Layer 4 of a small transformer language model trained on English Wikipedia (16 layers, counted from 0, width 96).
A neuron's activation on a vector x is ReLU(gate . x) times (in . x), where the dot is the dot product.

Input weights of the MLP neurons that the questions are about. A number n stands for (n - 500) times 0.0026.
n14 gate: 610,411,320,463,416,381,619,697,461,582,320,475,545,519,755,375,727,435,494,405,542,487,500,627,424,609,565,655,391,590,469,575,619,541,509,440,577,473,335,552,345,643,405,500,280,327,574,497,491,391,415,583,577,193,378,500,311,425,392,448,527,575,510,599,414,394,331,586,443,451,405,415,404,546,710,446,527,552,674,507,555,431,509,473,428,458,524,536,494,329,484,503,466,494,351,509
n18 gate: 530,431,314,565,471,465,640,422,432,424,483,337,481,420,474,655,668,547,457,447,459,371,576,747,417,507,339,618,427,669,551,358,572,349,491,394,469,513,557,469,466,585,479,453,513,548,433,538,656,362,596,591,490,560,528,638,475,358,486,639,731,496,343,562,510,381,332,312,532,637,459,422,569,414,600,473,660,452,481,469,742,639,332,554,132,541,484,554,552,526,487,322,277,356,357,478
n25 gate: 182,486,506,559,655,598,677,637,562,403,525,540,548,497,383,337,429,533,453,547,602,567,397,441,358,500,631,500,449,568,396,510,513,515,484,515,581,378,688,472,483,479,570,815,664,669,476,417,638,527,316,418,620,484,617,490,302,598,361,415,539,525,215,644,437,517,452,330,603,538,330,551,542,384,403,500,615,537,385,406,548,238,607,449,488,649,422,611,457,378,446,497,599,762,546,579
n29 gate: 462,329,526,523,464,427,377,497,445,524,243,520,532,470,545,520,466,511,410,600,405,278,532,576,400,652,545,387,698,514,426,497,503,565,553,461,588,455,525,389,524,473,350,452,412,638,503,448,336,421,532,697,524,409,386,477,567,203,358,485,764,507,414,666,497,299,538,510,465,641,469,584,465,381,428,550,500,271,494,614,531,214,663,752,672,626,442,354,275,582,370,676,464,494,468,522
n33 gate: 493,348,483,355,462,496,665,333,569,353,418,388,466,831,500,460,356,569,393,528,534,729,615,405,572,364,661,592,493,587,294,444,581,127,329,564,500,388,359,477,504,525,393,540,329,463,536,452,514,640,626,446,341,507,577,278,601,632,515,394,447,339,592,403,544,464,419,531,737,631,592,526,704,449,626,436,397,374,497,551,267,314,532,481,594,417,641,507,336,493,315,340,475,541,343,493
n47 gate: 668,291,487,542,577,545,472,322,574,360,673,484,525,395,471,550,457,379,362,493,625,268,472,609,579,487,395,364,503,597,360,422,494,564,494,560,566,487,488,261,466,517,483,591,593,402,497,490,446,607,525,273,440,488,519,461,522,648,646,667,581,528,429,359,658,460,421,545,751,415,289,518,727,614,560,431,422,496,484,680,652,462,356,723,382,431,675,453,706,568,257,423,513,557,531,432
n51 gate: 640,388,420,592,410,433,625,176,659,560,327,479,404,592,794,364,639,444,408,567,616,482,427,513,565,404,371,550,523,543,580,455,551,361,413,442,523,503,390,522,584,487,627,522,521,472,472,686,485,491,720,407,369,696,540,721,439,569,446,544,438,484,283,512,666,491,526,536,571,465,636,544,541,565,484,534,697,625,567,434,309,517,564,523,601,629,488,413,402,560,555,514,593,465,526,477
n54 gate: 527,543,460,416,185,555,349,357,597,492,675,489,330,689,276,236,332,565,515,485,619,316,684,422,482,336,590,351,475,577,453,380,645,660,535,589,444,205,493,406,554,593,311,666,567,399,293,702,714,507,370,469,631,539,611,676,461,500,492,600,476,455,683,423,433,496,457,467,500,453,672,463,745,482,374,519,439,592,719,328,450,274,477,329,538,618,672,382,559,448,432,365,530,718,441,514
n77 gate: 405,774,427,470,334,663,642,468,532,307,442,361,517,586,470,644,563,201,309,673,569,586,441,346,543,399,589,234,454,367,500,363,517,549,439,456,387,404,464,557,447,472,579,366,466,439,570,340,477,647,378,437,475,376,376,469,408,345,325,333,485,627,437,571,511,574,417,456,544,496,493,398,616,666,348,610,700,580,635,314,610,727,510,749,582,465,671,487,516,326,569,656,456,607,544,533
n132 gate: 681,601,410,443,468,470,559,503,533,520,388,414,503,464,528,520,552,615,377,587,546,577,593,537,491,523,540,382,664,490,609,497,443,514,342,409,469,398,521,473,682,361,453,490,494,607,405,307,466,474,330,671,263,344,576,519,451,475,487,778,756,650,705,399,547,625,608,468,407,443,356,509,605,503,746,448,476,532,405,500,540,685,346,403,583,442,569,270,685,369,610,485,567,329,456,665
n160 gate: 387,571,515,617,422,365,513,550,579,519,471,506,509,312,470,388,494,257,503,549,444,378,656,545,533,372,525,447,482,559,342,543,558,450,545,542,451,418,392,525,714,547,343,450,615,551,697,348,583,543,477,566,422,253,375,381,462,434,662,625,441,507,239,557,651,525,503,617,281,443,455,564,378,464,705,623,332,337,535,573,374,392,570,430,542,548,452,500,560,533,383,621,379,654,477,416
n164 gate: 307,540,612,571,720,617,463,614,318,328,707,679,541,593,369,418,711,621,392,430,643,730,614,288,366,309,416,422,463,418,563,810,588,307,468,437,455,592,478,447,421,409,379,335,534,412,371,584,626,767,732,508,630,402,533,477,507,474,484,364,562,242,550,315,440,390,522,545,537,345,448,372,641,385,533,465,322,547,566,352,615,647,389,438,507,504,384,573,571,462,500,602,664,649,322,884
n175 gate: 609,826,444,595,443,466,342,470,340,574,377,599,351,705,314,606,507,560,480,513,540,700,397,476,525,516,544,594,478,735,384,245,577,518,593,417,575,475,448,599,463,393,585,354,474,356,612,393,556,542,510,302,540,365,512,374,463,478,429,482,643,342,549,478,364,513,397,624,276,467,402,436,602,635,409,750,629,727,497,547,527,590,458,626,566,547,657,491,440,417,594,555,471,528,531,478
n189 gate: 352,317,341,555,617,438,600,487,625,391,476,555,371,553,478,416,386,443,351,441,579,598,380,555,302,637,265,732,532,550,490,556,546,504,381,578,403,613,566,324,520,666,607,709,545,589,607,497,399,480,362,450,524,712,506,684,591,455,756,485,454,621,752,526,545,524,506,423,402,330,497,604,421,529,514,371,376,409,578,503,480,506,530,386,409,515,580,356,497,562,325,512,318,592,746,556
n14 in: 578,520,367,356,472,446,362,520,405,666,348,585,586,346,565,432,649,403,461,388,405,665,368,570,386,562,708,549,448,682,423,335,529,604,441,477,497,540,390,326,536,609,457,546,456,490,568,421,571,506,393,611,618,300,436,471,302,550,417,426,469,541,545,703,718,464,463,663,252,381,407,480,322,663,483,446,469,585,463,483,589,363,398,528,468,657,624,445,512,411,558,663,386,438,641,643
n18 in: 617,479,601,648,371,567,267,514,656,573,564,763,506,405,608,455,408,485,266,537,558,564,510,325,604,370,747,503,539,356,542,352,377,449,481,672,511,458,609,534,552,379,352,490,394,361,521,437,513,607,377,418,417,455,634,540,555,762,619,515,240,373,605,362,433,607,658,599,324,545,444,549,306,487,435,456,275,616,423,535,393,314,473,642,568,459,484,474,590,377,503,494,507,708,674,522
n25 in: 423,503,317,544,699,654,690,537,507,334,490,539,500,428,361,358,434,539,641,480,438,549,491,487,254,378,530,447,338,424,415,565,542,500,575,464,617,491,670,587,493,500,490,790,762,625,596,503,481,626,504,513,530,515,642,545,388,559,459,407,605,479,254,535,650,623,375,201,476,550,311,556,514,484,339,520,584,489,497,547,423,286,461,584,512,533,440,534,536,477,425,491,336,726,370,540
n29 in: 403,415,544,738,507,578,370,388,431,577,232,420,649,610,710,579,450,466,425,645,352,437,354,621,480,779,471,282,591,457,517,542,531,569,405,362,511,375,587,477,507,616,459,493,385,785,647,620,334,458,565,622,446,423,423,458,631,198,339,379,674,603,420,452,548,431,639,338,466,638,460,634,334,449,492,638,492,332,571,614,627,385,729,672,438,547,479,473,383,629,493,597,479,527,522,339
n33 in: 535,543,605,408,453,443,339,597,375,384,489,460,429,558,520,514,541,625,476,507,355,672,662,489,660,466,427,598,351,534,680,480,420,493,337,451,329,397,519,662,486,410,500,403,563,406,517,650,480,379,646,197,538,439,429,490,371,748,574,298,330,303,420,411,794,434,743,530,407,587,570,509,755,317,511,558,471,515,632,475,382,400,369,566,472,410,497,410,394,306,388,459,433,474,340,551
n47 in: 482,531,508,554,624,515,554,419,551,403,546,457,464,600,585,307,533,535,532,544,634,602,542,497,534,488,684,571,402,545,353,599,668,503,581,574,266,612,494,457,650,554,567,491,730,588,500,449,514,361,443,512,673,533,508,378,419,737,539,465,381,475,358,454,433,536,413,563,717,428,482,455,439,551,465,482,635,578,661,737,338,464,308,579,543,363,670,411,484,477,488,472,454,641,451,555
n51 in: 613,419,559,438,500,698,391,576,642,552,401,470,432,632,428,524,497,383,432,544,555,858,477,500,630,548,396,412,523,500,500,416,623,485,569,430,496,384,490,562,390,538,521,479,437,521,220,583,435,630,652,558,400,481,398,701,538,390,458,400,669,427,438,391,514,500,452,355,757,538,765,661,704,662,391,510,500,645,602,451,317,535,577,533,704,672,379,356,519,700,655,510,570,377,543,631
n54 in: 613,355,408,569,605,562,611,480,293,369,650,484,720,556,654,637,568,543,496,706,451,689,382,443,485,472,762,404,629,552,381,551,778,767,287,619,333,500,459,810,480,390,537,654,663,725,524,508,534,496,611,653,718,537,466,283,530,540,750,461,479,684,474,492,616,613,420,674,647,374,361,304,450,466,538,698,577,285,323,578,390,579,358,594,431,540,584,459,726,402,639,604,340,672,517,391
n77 in: 482,515,570,310,449,573,541,720,514,500,606,603,600,549,294,560,447,692,493,500,457,486,650,586,487,521,471,523,500,532,715,569,768,221,532,228,595,364,503,516,368,404,572,411,657,374,489,712,587,356,474,454,649,615,612,541,735,606,550,397,359,301,526,361,478,479,490,313,574,511,529,475,635,647,295,302,620,562,540,345,593,457,403,425,554,720,476,490,558,620,643,510,654,339,434,507
n132 in: 424,544,456,698,547,605,448,533,559,463,653,383,398,487,513,425,477,378,384,481,635,385,568,450,512,533,490,680,485,559,478,548,443,392,557,644,459,402,604,741,487,474,497,513,563,400,412,477,571,538,545,333,687,810,427,519,506,456,523,365,538,451,431,607,385,790,549,421,698,609,623,268,422,540,472,332,448,714,353,480,470,491,282,542,364,357,609,576,488,430,407,673,449,590,537,494
n160 in: 644,721,492,734,353,405,554,488,617,631,648,497,553,435,409,402,521,221,312,526,645,544,595,530,542,447,530,582,548,673,511,500,361,634,579,457,327,374,506,422,650,293,436,602,399,370,545,379,610,526,576,524,616,364,539,506,461,619,664,536,393,617,500,460,491,542,469,523,447,539,421,518,405,573,531,588,453,438,316,506,557,494,558,449,492,634,597,492,519,564,424,649,373,534,589,489
n164 in: 386,685,596,488,662,720,420,572,399,385,617,500,382,525,292,550,550,607,438,504,747,819,678,483,305,362,364,512,496,517,643,414,463,388,466,414,396,555,437,477,340,551,388,197,435,317,333,704,650,741,766,513,584,461,597,439,465,472,513,296,566,193,487,218,655,285,551,440,351,428,577,433,539,425,584,413,531,577,504,517,656,590,549,460,432,395,484,656,462,415,615,616,679,599,257,984
n175 in: 530,497,567,497,558,555,624,416,668,639,455,452,311,368,459,293,277,400,622,355,519,575,557,619,399,706,585,386,516,593,465,493,610,464,609,452,448,287,572,252,406,439,596,691,503,449,500,432,522,510,567,667,413,543,832,699,503,397,466,449,489,613,546,522,641,433,557,526,605,415,503,530,297,535,236,402,496,373,484,449,604,556,559,270,470,489,328,456,524,503,418,457,445,551,403,348
n189 in: 541,353,470,622,601,569,557,522,721,286,444,445,545,325,515,522,655,439,745,466,598,481,342,574,687,405,587,389,407,519,385,416,435,558,532,537,520,586,479,417,638,683,539,608,564,419,516,539,485,475,513,510,567,491,518,481,539,402,736,483,436,497,608,488,598,679,345,485,430,580,503,581,595,741,560,687,443,417,672,383,394,524,441,490,494,493,461,527,529,744,428,335,432,461,789,518

Each question shows a token from some text and the vector x that enters the MLP there. A number n stands for (n - 500) times 0.0079.

"it": 649,444,524,473,722,366,566,604,517,597,343,482,437,625,543,604,453,440,855,487,533,367,246,354,659,469,445,549,424,657,421,527,374,529,559,377,567,404,527,445,493,546,511,265,342,514,498,684,663,468,304,583,596,500,687,545,587,567,632,314,380,612,617,287,579,503,461,360,694,610,657,488,512,347,601,489,747,612,234,600,161,614,380,659,311,492,415,394,767,522,531,637,478,567,402,509
Which neuron lights up most? n51

"\n\n": 412,595,496,399,678,506,483,359,661,417,290,429,439,563,430,533,502,508,846,219,734,454,212,369,495,485,299,443,376,697,476,469,510,515,616,197,669,480,550,360,649,483,372,294,416,469,496,572,671,457,194,605,454,470,566,525,545,668,501,364,485,621,443,395,608,484,527,246,535,592,632,489,377,455,598,458,519,468,400,401,252,425,574,659,337,494,305,468,636,401,505,697,647,604,369,502
Which two neurons fire most, strongest first? n25, n51

".": 480,515,302,450,484,622,520,435,614,378,320,281,489,594,404,565,426,448,836,315,580,376,173,358,482,549,487,430,450,649,544,451,552,598,532,361,554,427,641,523,552,416,421,269,510,443,548,712,629,372,278,630,498,462,562,496,597,608,586,364,391,765,566,366,545,499,444,456,606,520,587,510,434,305,557,583,514,509,319,533,211,416,564,609,222,608,306,423,767,425,495,797,609,685,496,442
Which neuron lights up most? n54

"the ": 380,538,490,383,507,442,430,372,605,524,394,431,415,523,514,665,469,576,829,338,628,478,218,355,607,498,324,398,488,664,295,517,475,493,525,240,559,493,390,377,542,485,466,172,359,455,367,666,522,415,178,643,523,478,550,516,679,861,557,383,513,600,558,485,652,434,460,343,549,550,567,452,394,510,467,544,490,439,433,404,281,477,534,626,294,436,311,555,712,552,596,811,621,541,386,437
Which neuron lights up most? n51

"Par": 505,525,480,488,310,479,567,524,541,464,351,448,389,426,396,498,325,299,669,341,566,303,238,410,520,534,289,525,451,623,525,462,461,458,352,298,701,562,453,446,568,454,656,372,552,637,418,573,756,444,513,616,578,479,717,369,608,620,630,363,464,748,573,152,658,519,594,398,470,553,745,486,524,416,617,447,581,494,221,656,388,540,600,596,384,333,543,414,811,538,523,698,644,701,447,490
The most active neuron and its activation: n160, at about 1.4

", ": 394,558,321,456,609,470,523,336,626,401,418,423,417,607,444,559,463,514,905,299,635,482,145,282,604,484,331,429,544,622,409,313,567,616,502,139,589,484,482,379,676,447,398,181,386,504,534,595,577,461,297,572,433,396,603,485,698,642,605,441,500,622,467,402,520,408,588,386,575,656,585,460,354,454,471,472,468,568,393,612,224,422,532,560,405,568,369,478,646,430,541,701,684,536,369,459
Which two neurons fire most, strongest first? n51, n175

"urr": 604,538,389,449,594,356,457,499,503,679,437,251,453,426,423,606,529,247,816,345,527,281,272,268,593,563,494,534,383,543,657,531,421,626,605,215,591,529,455,413,611,463,606,261,544,358,419,627,726,467,388,657,631,498,461,470,567,534,591,582,366,628,607,382,523,466,507,500,506,561,562,525,548,276,478,404,486,613,471,516,334,541,441,579,607,391,395,245,662,457,575,967,571,643,426,540
The three highest activations, in order: n160, n132, n14

"u": 508,441,529,386,571,488,507,492,640,484,473,436,487,472,607,577,438,376,847,381,515,174,246,472,538,525,448,592,326,503,535,384,422,570,477,350,701,433,462,628,454,442,412,138,321,615,562,759,710,398,535,568,438,560,653,416,536,602,544,373,211,638,635,228,429,537,498,461,647,536,598,629,463,434,480,464,637,539,291,598,317,590,534,666,250,488,385,420,809,534,443,539,501,618,463,466
Which neuron lights up most? n18

"sion": 550,395,379,536,500,340,535,476,525,497,263,344,441,427,505,437,442,459,825,356,541,562,303,312,613,521,462,656,425,445,370,496,531,473,397,320,597,522,657,580,601,405,610,196,440,498,651,599,606,439,275,574,506,460,649,402,450,578,643,459,495,581,725,389,801,640,573,276,634,501,630,685,545,347,667,442,598,572,405,520,342,530,432,704,494,345,475,480,787,548,415,768,425,732,346,524
The three highest activations, in order: n33, n189, n132

"ent": 521,450,281,400,608,468,585,700,407,599,333,397,493,431,483,673,322,327,706,493,516,340,36,451,630,510,416,528,460,429,437,388,423,548,512,323,662,383,522,478,583,442,496,357,292,483,447,474,572,515,288,615,567,666,607,494,597,556,486,357,408,529,592,372,488,469,448,330,622,559,530,585,563,274,591,410,589,438,355,436,179,500,298,576,359,494,444,370,865,557,379,728,489,630,448,628
The three highest activations, in order: n189, n132, n25

"of ": 426,511,452,427,585,569,495,352,565,437,434,488,490,420,428,693,566,531,766,348,631,526,333,345,559,520,341,481,454,629,428,560,519,617,509,141,527,558,276,473,482,539,426,251,513,461,440,724,554,434,195,460,435,509,565,383,806,756,654,350,524,669,612,384,663,487,551,279,540,619,612,361,392,472,547,360,523,427,312,529,208,391,368,553,307,587,370,525,562,436,559,715,634,580,321,480
Which neuron lights up most? n164

"int": 592,520,477,329,607,513,373,607,439,645,279,332,351,434,524,559,376,334,634,464,548,424,207,406,716,526,404,618,509,459,513,608,431,543,605,306,465,519,495,326,530,577,359,266,508,474,353,542,650,457,309,566,562,435,634,522,590,441,620,345,358,581,586,321,568,534,426,420,731,647,734,621,382,333,528,520,652,514,311,603,317,684,456,755,357,425,428,357,700,393,690,587,381,578,190,426
The most active neuron and its activation: n132, at about 0.33

"ver ": 536,583,511,494,573,445,340,270,461,429,497,218,398,354,460,697,589,444,753,281,626,543,271,352,595,421,216,532,544,546,429,445,520,646,434,281,551,465,382,358,562,536,702,320,424,466,513,688,509,455,239,500,439,367,650,357,691,678,750,378,468,602,667,483,597,484,351,515,409,555,687,398,462,370,573,420,358,519,425,506,159,380,387,563,378,496,333,444,578,461,416,704,547,592,511,549
Which neuron lights up most? n189

"st": 526,302,461,448,533,555,460,704,631,518,314,168,446,495,524,694,437,374,718,522,477,491,175,411,628,403,538,540,424,437,636,502,439,547,643,183,544,591,727,560,518,451,498,280,434,619,405,498,554,446,467,682,578,473,491,441,518,556,448,375,374,522,794,287,617,522,466,480,468,660,638,556,349,406,570,463,569,631,396,555,273,667,193,603,377,241,457,467,566,430,648,592,444,708,587,393
Which neuron lights up most? n132

"es ": 576,615,448,512,603,553,559,341,550,402,342,481,482,495,556,695,453,458,841,207,622,517,240,320,575,479,281,530,523,624,289,419,523,592,628,306,523,495,526,398,631,486,535,268,355,629,542,693,602,393,201,599,451,504,531,460,699,690,582,451,409,783,523,458,436,469,629,454,431,615,698,534,362,378,435,399,497,387,385,427,258,470,467,621,435,516,255,521,552,526,645,696,585,696,378,517
The most active neuron and its activation: n189, at about 1.1

"On ": 460,506,606,230,670,522,552,421,428,548,515,281,472,444,544,543,435,442,813,363,642,526,414,317,615,519,196,509,640,674,470,397,500,615,572,275,533,497,489,409,594,381,536,309,280,392,378,668,585,530,167,613,439,490,713,427,685,693,586,425,487,621,523,386,571,433,412,419,528,529,721,359,493,592,424,521,362,357,368,569,151,436,486,629,374,462,406,519,566,366,510,754,567,630,504,414
Which neuron lights up most? n54

"in ": 517,623,536,358,587,534,508,349,490,450,357,354,440,427,477,682,545,428,928,357,516,469,227,362,662,596,236,588,553,680,483,402,538,642,538,245,436,504,473,399,632,514,465,166,380,420,430,739,611,536,278,508,430,449,644,500,747,751,565,430,414,673,561,388,593,518,417,346,544,550,599,393,416,526,470,488,563,461,389,568,222,392,418,537,347,469,387,556,526,470,500,771,594,543,444,454
Which neuron lights up most? n51

"==": 412,477,584,539,656,619,480,514,537,453,338,286,400,660,440,644,494,412,675,215,517,500,289,290,497,504,325,556,458,784,509,511,576,611,609,311,640,646,425,524,649,468,300,281,271,427,380,516,595,507,266,580,375,460,484,430,625,775,642,345,427,570,527,356,514,464,510,472,563,377,626,587,421,331,644,495,554,382,441,539,259,421,467,626,243,618,431,479,571,451,457,851,544,703,469,498
Which two neurons fire most, strongest first? n164, n33

". ": 431,609,490,460,642,546,589,353,655,388,298,409,427,581,475,547,377,506,897,299,680,448,146,309,594,541,374,469,490,658,425,383,563,585,618,214,614,429,556,422,592,463,372,282,398,481,537,558,585,435,232,674,426,501,612,501,591,709,506,375,482,630,475,380,652,491,530,355,541,587,581,425,347,415,454,557,529,479,338,474,232,446,595,603,392,491,274,422,641,371,529,725,636,600,363,467
The most active neuron and its activation: n25, at about 9.9

"peri": 608,302,324,529,451,304,578,552,486,512,334,306,355,445,511,561,430,330,823,497,567,519,255,404,448,501,450,665,276,557,488,461,218,623,474,172,685,531,483,409,429,463,473,343,547,634,581,482,568,613,455,608,657,404,574,449,430,608,683,392,538,483,562,345,683,549,515,330,673,578,600,614,512,145,505,526,607,517,465,481,231,556,591,479,509,500,538,436,821,482,545,778,429,512,478,475
Which neuron lights up most? n189

"tra": 605,466,520,406,589,423,394,513,666,486,577,442,494,449,568,420,415,445,635,388,485,455,280,390,695,503,397,726,378,622,574,579,442,564,533,257,573,500,415,504,626,454,338,220,435,601,479,628,694,386,313,518,650,343,510,409,449,643,603,494,427,472,518,340,577,545,441,402,609,608,726,680,405,369,566,504,740,541,229,604,372,637,677,585,290,506,294,409,682,334,695,782,257,497,362,333
Which neuron lights up most? n160

"a ": 440,586,499,475,680,514,583,412,639,471,344,415,442,513,591,634,381,523,786,290,568,466,162,358,573,498,314,537,525,659,353,471,500,603,570,239,593,389,468,320,524,461,350,228,434,582,444,726,605,455,189,622,378,452,591,605,672,775,576,455,503,713,526,457,473,471,465,378,529,608,640,506,341,455,410,534,601,523,366,429,341,443,618,655,443,542,338,593,723,438,527,768,699,571,456,428
Which neuron lights up most? n51

"C": 475,518,380,303,562,480,529,462,576,439,340,241,348,478,280,450,464,347,745,366,406,458,136,513,480,632,392,529,315,478,434,488,462,513,391,353,608,397,569,558,548,268,471,365,555,488,493,613,716,429,418,614,608,393,579,495,630,616,506,413,274,619,597,211,528,445,538,500,593,546,594,437,416,427,572,557,509,580,300,615,246,657,581,662,268,417,396,440,776,544,568,781,555,728,438,567
Which neuron lights up most? n77

"important ": 544,489,630,488,569,498,432,495,527,471,453,419,436,483,609,625,371,551,717,342,563,417,230,312,814,440,293,582,470,731,414,404,469,471,662,205,635,469,405,361,476,422,536,228,445,625,456,584,629,406,206,529,491,381,476,403,678,700,646,479,561,553,527,558,695,640,649,543,603,603,650,508,480,377,618,410,584,334,476,493,188,552,497,627,544,635,410,566,639,417,515,750,631,657,322,385
Which neuron lights up most? n33

"sl": 452,375,404,372,504,480,404,496,548,487,381,274,464,447,406,651,431,409,663,448,488,548,397,491,613,299,358,666,419,458,571,607,412,425,510,331,665,377,560,501,559,407,638,294,378,555,457,629,741,566,366,596,690,344,718,391,653,404,566,421,405,630,664,310,644,520,546,310,353,509,690,602,274,203,441,523,529,601,283,606,371,543,411,707,457,350,392,402,761,388,688,743,428,508,433,356
Which two neurons fire most, strongest first? n18, n132

"O": 508,336,523,423,561,431,505,482,547,427,390,455,367,411,427,526,462,276,749,295,454,494,214,501,439,685,483,559,407,402,532,472,406,667,347,394,722,373,585,445,548,311,454,296,613,326,443,622,583,474,342,645,610,491,635,352,632,611,585,482,305,546,557,179,497,469,421,391,649,446,524,486,501,470,412,446,536,627,385,634,143,636,625,667,215,345,455,596,728,590,472,747,521,648,469,583
The most active neuron and its activation: n47, at about 4.8

"6 ": 373,543,404,489,565,577,601,436,478,442,247,366,384,508,556,634,435,555,793,416,592,392,310,268,529,586,208,442,394,666,387,319,532,683,525,316,632,404,549,371,510,568,429,243,467,489,532,729,591,529,270,469,425,396,462,471,579,762,631,462,480,737,652,469,575,492,443,388,587,567,556,563,414,413,491,477,491,406,345,546,233,592,483,469,359,433,260,498,780,557,489,789,721,511,487,433
Which neuron lights up most? n189

"is ": 540,602,412,457,645,575,534,472,481,392,316,489,542,494,539,722,450,394,818,248,577,447,260,297,583,538,274,602,384,643,317,432,569,577,609,284,526,443,441,316,708,427,443,241,479,532,493,631,637,489,270,623,457,477,539,449,668,812,532,261,531,793,456,375,483,527,550,416,554,623,651,493,401,419,353,429,540,437,380,451,342,377,410,559,361,537,347,554,717,413,524,718,586,513,433,469
Which neuron lights up most? n25

"success": 653,341,602,443,507,503,582,683,501,519,419,407,541,505,510,504,484,438,854,348,547,500,335,399,720,446,445,735,449,637,417,454,415,574,644,163,519,389,666,307,469,445,514,371,262,566,421,523,614,545,250,562,614,504,723,402,545,559,582,387,508,480,593,292,625,619,659,455,729,582,593,689,421,397,623,515,673,390,280,601,372,710,593,673,404,417,477,411,675,421,589,687,425,677,424,457
The most active neuron and its activation: n47, at about 0.29

"es": 610,471,306,439,530,483,587,519,514,562,301,513,338,356,448,585,397,370,808,250,505,455,119,471,572,477,410,619,362,512,380,363,483,474,541,334,557,548,530,541,610,419,520,207,362,726,467,570,682,440,370,654,434,590,696,603,547,589,566,298,275,529,578,304,433,598,519,465,566,597,622,565,456,275,459,657,639,534,320,587,373,502,511,689,352,626,290,452,718,500,525,677,484,686,431,589
Which neuron lights up most? n18

"time": 619,570,395,515,637,355,528,495,482,414,276,342,356,369,494,662,385,491,835,410,581,437,287,368,672,396,605,633,378,568,409,484,446,590,579,278,561,509,609,385,512,490,379,291,489,501,503,454,618,415,351,517,436,361,651,452,506,705,725,406,495,497,647,476,777,630,558,286,681,535,486,725,456,258,466,363,497,575,468,662,253,469,515,587,349,582,453,421,720,445,612,735,398,717,368,466
Which neuron lights up most? n47

"ed ": 577,583,508,467,623,487,490,294,449,491,317,350,576,509,563,605,493,382,771,386,684,552,208,407,742,458,336,533,507,620,353,392,501,576,643,196,526,487,621,310,591,496,476,338,496,546,541,713,592,387,213,543,433,605,482,585,714,693,563,393,629,783,566,418,588,395,606,483,460,562,641,538,329,403,483,327,526,502,394,424,209,610,422,576,392,530,309,477,464,511,486,754,696,581,407,408
Which two neurons fire most, strongest first? n51, n189

"M": 545,310,431,362,499,536,468,449,640,475,368,406,439,506,302,471,381,291,701,334,466,388,252,450,467,516,376,399,435,574,461,521,456,532,478,338,592,489,504,474,479,299,448,356,669,436,500,550,669,376,303,656,605,375,527,343,573,630,391,434,290,634,646,240,595,559,449,566,572,550,707,394,397,450,456,506,651,539,241,745,168,578,673,593,297,416,421,586,792,549,468,767,573,646,471,498
Which neuron lights up most? n47

"He ": 610,499,487,385,527,550,502,505,597,417,516,464,599,484,643,583,428,573,895,196,591,353,236,327,645,552,271,534,465,736,309,350,548,577,496,301,602,520,481,386,568,415,308,129,284,572,461,569,602,432,323,639,402,406,569,493,519,693,556,490,529,670,479,399,481,504,400,427,473,589,642,461,296,411,478,470,398,502,392,490,233,462,531,483,276,448,443,551,606,423,522,762,469,673,506,366
Which neuron lights up most? n14

"lar": 567,484,331,460,459,492,492,608,587,593,403,543,458,423,388,667,476,331,640,261,419,235,305,386,418,318,409,713,485,392,543,428,417,520,460,298,583,378,670,468,538,391,434,270,325,561,508,676,759,566,406,686,372,514,729,342,589,527,528,468,402,548,595,341,506,604,410,412,562,515,577,731,397,325,459,429,527,537,296,564,241,699,495,589,289,561,450,334,734,418,538,785,472,509,299,544
The most active neuron and its activation: n18, at about 6.5

"fic": 652,437,465,602,638,274,566,631,642,614,283,426,418,372,593,632,461,462,709,263,494,414,320,471,638,390,363,608,417,649,587,376,302,497,649,211,551,356,471,555,488,381,493,271,346,662,547,620,607,413,538,533,624,435,547,506,503,634,536,461,356,529,615,404,683,368,534,573,577,749,622,701,509,358,623,476,691,554,417,615,318,426,329,624,364,390,453,363,803,563,660,607,481,738,465,501
Which neuron lights up most? n18

"con": 508,428,586,331,553,512,310,529,556,479,307,448,486,432,488,617,364,260,829,322,411,496,244,347,617,681,387,570,405,469,435,594,334,566,625,217,640,372,469,444,681,398,360,351,418,616,529,575,636,379,531,444,640,530,659,450,596,596,375,274,482,480,724,364,534,580,487,530,594,628,611,618,464,547,556,500,609,547,261,536,254,621,502,447,335,430,467,423,640,494,547,857,549,748,432,538
The most active neuron and its activation: n175, at about 1.3

"set ": 529,577,464,321,481,496,520,347,545,365,316,378,472,497,577,687,337,567,705,296,627,424,172,403,598,479,241,616,395,590,469,419,651,521,594,366,532,436,666,332,539,431,433,268,448,603,450,735,608,472,299,455,539,518,582,346,724,641,664,480,713,729,603,425,599,467,594,353,465,703,563,520,337,360,487,401,586,420,449,447,155,562,464,674,478,543,355,448,657,476,563,696,579,649,465,429
Which neuron lights up most? n29

"rele": 520,409,531,527,461,436,499,329,603,404,420,300,534,490,595,539,348,236,775,285,506,351,467,241,540,571,399,686,433,576,507,464,390,612,514,232,515,452,422,382,563,392,263,435,565,524,433,507,640,574,448,548,642,621,635,225,581,569,509,383,464,598,665,374,680,644,412,587,638,701,653,653,589,442,438,256,641,417,432,526,195,674,532,636,398,467,635,412,790,473,521,686,458,623,467,571
The three highest activations, in order: n47, n54, n189

"ence": 436,508,150,555,620,459,600,478,574,465,275,367,429,361,456,644,417,411,721,396,544,465,190,367,557,518,482,652,357,453,378,449,555,461,561,284,554,440,653,457,556,486,482,367,359,614,552,617,704,367,324,629,457,396,645,435,497,650,606,412,343,489,628,370,632,584,543,356,583,531,496,721,592,274,432,564,604,618,350,556,245,565,441,694,249,612,523,328,761,497,588,668,456,726,445,474
The three highest activations, in order: n25, n189, n18